Layer 6 of a small transformer language model trained on English Wikipedia (14 layers, counted from 0, width 128). Numbers have three digits each and are written without spaces.
Take only the direct path to the model's output, skipping the later layers: a vector added to the residual stream pushes a token's score in proportion to its dot product with that token's output vector.

Output vectors of the tokens that the questions are about. A number n stands for (n - 500) times 0.0035.
" Ab": 461562498481435506428517574540490571503509461537586550522467503553466538445492526499482483432452386470410401481327519541443546497358587546517503561517386596484566424554500567588538561503489470527464537599436520471439476524518479528568508500485475471549566543487444530546459587517510556551535391485428465526508498495671504529494509486565519398579463520408534605545520569534570537486435
"ve": 481392626533432444586535399348369632527495398513435532476428566593643498486401517567334526385456594635395550603326454484529686572449592486502482443544541564468610508632479331552500399520394452567483529449525533600374533543408424468426543467381522385523495361570493471578496526641448442445458469274558450537575633470685469402348569403444420500461537382585575491633464492450530410456747
" Association": 428543397462404579471566382552464504509675377482485454587575594495534508500497592619445391349318455546506400512448558409448756535293626558530451669582396502632628512458594544643422444577609426589610503500509597597407298650602342506511637335716442541526291496583505523585404486350605472418503539432399390428518534452473376460540419454558541355386376587427543580416531439336715400426490
"ze": 502417358449541471437292385677389497510497438364600440449350505564572415436493522660476535454240534637508444525399556510517598466500592492448513528488547424510511452534518453392419554445458485366559536554505701506515325445361574505387512457534476377497338323475524421344511431505398600465469463463563488485743515467657391507521494433460488538519563540418567586554625575597467317465756
"ton": 513533518466569356633561521470423451433573510539496592483376474526457428448573549578575522376347494468508511652409411496508591492570526487476502631407418684402610728500686324327325567417598574442382420487570464597525369676516548689513592358531449461646372511511447634660514366430538660574491419511537448464517527272465359343427489489508481518443549538414478412449540400559702317462574
"8": 281623254423304532397418348644167931379565333623516421536653602582372747398596701660293268276031297578280418399319585484338690705428742697611362547463263605636676662747680463661353363556649382456423634744355699734414302653549363328656828210743197270719481092705539583705414544374628381632304307079574249398872339276617423397615371276648331500466381292036351554602842696509699391297729
"lo": 403561484575404557498596443635395561494427437526548546477494541436554677491585514438413537522582497579468355370610550646582629437571477488613499491551417520560629717388644393435447489493589500512302416398636488517661527558368528474551645535530563614390359507593568601529555481513466535471478477539584480599650514512459626464486421560495415663509543554434474562452482560487422358502546
"\"": 500581503500474493513582567429500533562517365376474610592582542520507649455498436565412424487481437667602342366455421588628372623529580544521511476312471457588555353745421342435556413521586492515331580488471521522381416431518615439487536625473452417674441500524570498450467490426484571370459508594611558350616446521544583303674489484510444473385320439530558576583519559477457589507479
"and": 590412370633383480407488549566404622378701607578430643445557624596453512599400564469414441624468454452445434622536554568604600428505553484469467387514350550550517477587600485405477463577491631632488478448554582594536460564474600538435517551495510537440533497534521524449586650462546484452585355355470562422696452449540553502631482616674491525565489484411309438486541580540563458549370
"E": 281623254423305532397418348644167931379565333623516421536653602582372747398596701660293268276031297578280418399319585484338689705428742697611362547463263601636676662747680463660353363556648382456423634743355699734414302658549363328656828210743197270718481092705539583705414549374628381632304308079574250398872339276617423397615371276648331500466381292036351554602842696509705391297729

Output weights of attention head 2. The head adds the sum of these rows, row i times number i of z. A number n stands for (n - 500) times 0.0011.
o0: 575414619616370362701687480542392612507578579570302633258276716866419532371725382482540436312566659591626474704594680509629506703455531429536661578380812630397765452605528515351785583473496579279590704483380453432848592408665709584506529376597268625831291728732297567426310436604481462503358383661719521565895986423595466493264659419513435689513659199462506573529571373566501470277306
o1: 567778422642470528443787382256312427672311450512650632360295790673664688484481268240400623528656322461396421627412465550618489651483187352438462552735506738652330553610560394444540383374478606564372524535627679445567702387260503527802448598585594816747707677464521721445791565397547545376938410499623292268344267211379454515499446669550563710496630712463627400425583446262392646470450
o2: 426385497478552371365358653504261559553320515525440690400406284490709439418504626260487227562550372333592617579392463458537546303300549610487631671681631658245500803339413379459328387178515514179450337591550753477523481523468259674508462556431393383556447365558670298547380437414355640680602452705637599484500614562398365464601289501492647598339694378319560899406552356638625389320432
o3: 335587296447477820548441586455578568518350366570351671705489458677498498633294584626300493565676395381444419794384324547420236487636389436500549211344443456577483448356603275533541481378285743329428516464627854358593628751475492739492566309345546625829340606493734713217730589492245691470498189359433668668249499531705655554405777484215313462646227635615320480412242438352769646507530
o4: 590382778562292428516732471385279358421479750516504616414616712373462798529659590374433517362422556523457685414548652507447543513529428528519377550588418566522492803616600517639648578455684408464511599337388493366475671177750515316368283652535545411615462294738618334482396510556593483661509574106588301576524484301465648393438761501316412633579401298471552653461534351575611582590386
o5: 479420394606661225524378529443314441654566365727400653548477556327519463394531473579547470354402650376261576597351448470276587735592735581733361598617542362535372358577641468560422393501723452437827769323484506566740415440367366741379613452500633354412461506546599146334417561366352582420302462677548439428756345456378917622473605499410645265450589425349321544556800523446572554323509
o6: 432644414568584458480477828474800533620472299422558544340569398577133519507461477397286368326550364205418516625569521547598474400312607279354706222352666706588462719684438408251618487630515494670442465697254465567333601510497764546454379292139572654449393393408366437337432584560704480568557446491376604348247355747554623489633369508763657714577296582619310511319526609334544614469430
o7: 442553596541506434572434634644200441340536547839578375658651350387542487413701595533598519276659665535660918674406711552484596463706556325653418427613458246315595581695352490413456339399320423563679708403774536656443548496582365693293485496404580577492438560601526484574596693507578278530424606396225632484771494507621411545500266520578382559411565516269652603569528499463563376915697
o8: 588473424664391486444548632370738539601629504521510521245775402350544755379361233530373427545557506911383593494526488588323569632379667150693387406573431777677680555398433540576492616375262624536427684374545571606259494565288718452583479479440306509334456661421524480405525655601294532677473466285508525415121475298532929399668738540507486247549434702678763721548742526244544594632505
o9: 572192546272468468398604510313521713629748590731659492473408585680572604364542400545479416598580540391561385468604415475674467407449391721462493550394311559462345520668755539395524493398793470480660590526603595498426491452437373442379571468254420407562367429790517295612162579436539694315321556227470630700582546639626528512568471399285642569388415446545379312571273785695369435660469
o10: 443615196310441606564649496763447846156531253206681608634296699553614479580414350420766144638558331567581631399621367563572585471444616711518520642306367570585544410563324785456536849554745638425555586458604178576637187479542233408814371244590114622469280548736668499485515230575369581415672495670561545409850549534545933400429482376528558441586304598545430407610633435572356455494599
o11: 719510363482532725515493703470733351385369382524549478503494435397492521490388579624330414460302255454396434246437584383709478410649512659350474314248616419356313698422676667504526502520257393662623262588507564558875404509423419696628579604443367575399739462243423531621425569466422819482329599487431557404580585479426799341456741541483588432396262366276652314675718546520555699313676
o12: 493535551491530466469480485458687251568510354526484620501692563645415799550465542534704566540572412288624575560396455581348328529545604370392461524499605499424304557557288407273430519725210228495852548367634603498576466577320672678440425503521602620320671464603569608725518375621538727351345545672664465563275374543459523456643487809592472024255678646580526678561547628587710650516668
o13: 259545261527595284385351585442487509598387387599484369514403530382405625518394689465539512196584338538597596554282704626425474458432447265460388361450831520453115483483538366476395359792671383605348659413430595419519575495523528291260500593522460608552342467342234363246369673579556481537622714680562405482503486622332494439610374582388534479555424332564557561238278489577635446539634
o14: 604539610482523320671397603807416231276413421649452423573542649540503729462449184594371518432495374347415594494458569476699527411466613390527390513505492527527563582387411763666491683678559688369615334507294405581786500518450538503527292448649809520354381392677439410439552481483452564300350466445527716341878462252579569730676336198818586462676599499666559651557401506551418512461492
o15: 591673562382495385396264371631264696466292561716709580664227651403574510557426482475388551288442649495538404371508584436503540558632587506471311445360434482645559291387431388643292392520640556427456669302573334622442336702769544472485218708283494544683694517384457264808504590527450422196384466393359608475626467556425646264472642492437590495553623647526426439312500594429450446259801
o16: 403442365362704364622372488476283484528710613365454296621582432263610556401724517312459443444871603526386453600440387464360677438463469606644672517605565441431458602133345414667521480363792470530573637448533354519606257671411418495660415485637776882346478567402582465525455372157351438522361525462621697545531575789344692333730533400581608307797426548424576453472491440338288633420578
o17: 616789372523510261639430441282747360524475762594628678415521436698537340543492504177511513477556345401428292687564402466514470332227445422501676720220538472311417664454428704481506396645541674680460436515554516423479525503564646461635613601607345692476238587489459578431233190396738484449823479436455597512387559611605729373479624524405517286443593412368250457478552362559507343417454
o18: 531559572647549369445547480689585526557490496478512422593515650272447293419359531752097556361819648495651389568690574415685318521989550722364468335511377584588186680644480466519386221489574549532511598495526567501753431568655609575714430563476518826471401458673550489724531646448647622360649701566473430398560762546533422468593350517272539382300849625481344724447708371586599326374597
o19: 571357233498604651446697778428626540373442425438722715341566502516460612503574388430512615601783257435348583639761495526563722388485466374448636288368275504536429640478048797637291245317498489307484444622489359560349258365294542617626616662508859393486605616513718369358854787513730745544420677494362631506190377418503359556683566524608526699622306695635619531548432592653795654542773
o20: 575468487365441538552405393666456331439462260517543740254454369528529348601584402503421415439607530425416583419606563369642348609506581282540567525293252852688413607558662621562490365314636571610558582411502473474502421411526545453476360386364510396590450556410382346380252620453607393305427559670555483609734443532328571558580703484647514497440369563841515565494474510570267510647664
o21: 534349265328548582594472528502529507633309811640602803690408622390206632322585521677301549514729404685624375672749558298594600572487365524499648500683330575492717546422658726465664392453712425361638441343511352400531608324729595467597451540545296686719512556335595456397331678534573462382396523328291607366355554670734614409801472609290891366623691673406488537428382486499512455592517
o22: 597685602543364514501650509385473514414645163441416435462505171538561436554285495633718418402488532349470323541678333471501601583469535501283637440317585517661591502760436623657292377401575461545732524513871272541275341402516381522357747536448488348576484530603365669342466197381480509465252485540273294723429490584305417479384765627610641366253419400611604615507373530615578320533610
o23: 575364386304480653568466261667401422705350608432380324560297503332477528690457468360710444512499288299564649580622701462651519616640261497564595716314676468659473485525411574403634749424309581611617582486395423366430563709450661464516683467280443606489385391286596612876639467600606450367499545552375499388428275544553541560643472681468467684385507720425472338250569550335379561424500
o24: 507458339585692413343506511554543575674470334700604609642320427554421465628663607536590523319496329494549543509643295315392561405682629457348673283262542450642390632372441453520341628614657442581243618395413327463305721413507285517316560761388508285409606343277509466342467303422410619702340436711445375588217569600614425476488369436452732501533645547616458696602619437496529665525319
o25: 483465489313438568423568476616551524490436615449619675469586430437611405639351284565561532459507432513514767239360641385410495473572450432672398754534846709340529439375577565623443560341519589519615672510602485420506312796562767655275701489438429425316227388638667474358701450375307435518359694456727574442438280523758541462632406836583602565404422598557513480429600494640587413408393
o26: 645472683590411600301629881654530414472573512364441446480490403331491273452590412507720621559399363381547355434501482578307672661467437455293537461169545642318473558315642557305602613441707572497638282711416510467535334253695623381469593670514633399669507553627460557437304364578774528469500429351754307606471430532385658573445377563664458244669399388447504360720608613456423612387442
o27: 414658551423264500589507411579496579851652534482378349319625755669210569502449691332819566580392312380521461708432731630574590469615451460486512376509622388455628594390511339318556440637357362519845374555357363512450620414423166525543480459679481395749550557190554680800330512469503606309625461330368404811662732637565731633315525415360504624388768484494231486301578596664513658530529
o28: 300720312310538168310638581575681238489679654474315498577510805484503555417525405370231526526457581617757557595498618453351578505487540382458419544423288462302400588745170536628625795463438515523581656499523498545612743368338477186509321598377357544590552559565489785522661453525442466218756834701465494684691318285687259794352256520312663300511488512199392538316656410743403314515407
o29: 500352267415570490618387462471342619522325640537286467564383580380647468606467573623676569468355406515366732391624624401578563448543391526268537513728471719546440565499512666645369507664436406308526611521439593411578527528390399609557485413598408552445432474707426551580469809511525771304596513458726504536526360624556361478365538392470350522389509511730618334617247710445499393434672
o30: 481637595429508634540461406437375495487452454410651425489693739377512404518642485428481812356401229256519300346536444375666514538582322459389466589561615488383570603389337551680430640549501269545285593584645609378374412613494680430459579556253363766370206692519322613369557598423428509437787601513574182435716644635509378485587531337495385681536426513591615509289818347383528520601737
o31: 513498382437503397545385514380456293566399555640552440624583290356507441555547636536522635326621381352346374424471489401346511615678476595553627355663485564424478613573647471695451645305467325541289759494613730668319495322383714430473538385567472512522379643641504388645507417662423562535568157190246354538549064334411557371632435460285563558683487422463549587319412441600740348412454

Each question shows a token from some text and the vector z that the head gathered there. A number n stands for (n - 500) times 0.0058.

"ine": 616564425645559439372654680383521577454691486436594357451490508279192558537467716503652714616480
Pushed up most: "lo"

"^{2}": 490471440423499588529505537410531388554555512473535426476531539532465428525437486527465515523470
Pushed down most: "ton"

"M": 455549472556435482603477632363573385532487474571485444467488515679455251552515612524527574545470
Which three tokens does it push up most, strongest first? " Ab", "\"", "and"

" of": 514478488467504503467537522527499470478520528438507457584540483472473512483498492474447470487483
Pushed down most: " Ab"

"al": 591486435485512564442583536386504488514423479433490479543519528533379481394459553465478449642468
Pushed down most: " Ab"

" the": 406425500522431494525475498558542503473606523416446526510477558480488457509510540422389528476445
Which three tokens does it push up most, strongest first? "\"", "ze", " Association"

"r": 413402450574342555568387486578656516562482566497625532472800565278427658541259540554508587385683
Pushed down most: "ve"

" ": 466462502492499355540536450520490435510473530497539406501355508508531450482486438583382505538376
Pushed down most: " Ab"

" start": 489487474500489509468527459513492462499530495473480491573480478455484497476565479483470478521474
Pushed down most: " Ab"

" a": 511520482565513534582535437575515484465542544413424503522472509509533492476506454481436467522478
Pushed up most: "and"

"va": 673429503578502466518494463458662407475465631401467452522375430534470588409436536553493398541519
Pushed down most: "ve"

"s": 523531503432489515566557531514435446451533552504411539446508434465552467588475460473500451505518
Pushed down most: "lo"

",": 488480549503485539503521481538491445529546510431521471566489486490484499476527493511489468516481
Which three tokens does it push up most, strongest first? "ze", " Association", "lo"

" |": 483473482492478391568558468500493472538526523446516498532423497487504455469509501519443453499437
Pushed up most: "and"

" S": 508485491499487482519545507514504444512509519463504465521463486495501477491505501515469475522464
Pushed down most: " Ab"

";": 513456495507494468530544488522497446534523520456516474530442513469510464476500503537462472491460
Pushed up most: "ve"

"0,000": 460483452528457518494516544448526461446535475458525466451556500504468516551439477543498548501401
Pushed up most: " Ab"

"y": 322428492656482518524523525535421601232420427571518496532702484464340505568439590565554602483523
Pushed up most: "and"

"it": 603461501556477497460559637535592462461468673455526544454567545318364550479774582383705447419530
Pushed down most: "ve"

".": 629477413478441447485488478475485515591501586521565485552511490448580498451585505387501569516453
Pushed up most: "ze"

"pt": 544539575483559511491497577522447493469530435548502581529468441479506393543578548445539501537524
Pushed up most: "ton"

" 10": 399501527526411524456521550538458425482506473511481473556444502432515487489439377512471452453439
Which three tokens does it push up most, strongest first? "ve", " Association", "ze"

"er": 496500529328470472480510643443458456505595388401419502334463531544365415568481537513480466522494
Pushed up most: " Ab"

"F": 488454497491483423520552493489519456490521500476523482524428465517510443528488501537434463540378
Which three tokens does it push up most, strongest first? " Association", "ve", "lo"

"us": 615611576398568611414623463574544531516476626297585537381586609390488578462634467374477460491451
Which three tokens does it push up most, strongest first? "ze", "lo", "ton"

"o": 572688510367335443287690413479454529588476313411601470514497536595287541500389461545495426521627
Which two tokens does it push up most, strongest first? "lo", "ton"

"te": 600623477535463641664573616607487545499441459407386531553546507488419470368445548520556485532458
Which three tokens does it push up most, strongest first? "and", "\"", " Ab"

" opera": 458434509490448494444471464466504475469523468443520554536526444543482567446552421422448537466475
Which two tokens does it push up most, strongest first? " Association", "ze"

"en": 410372476445317486409489550601541530443601480523748484589707576446505482358359696440523628459383
Pushed down most: "ton"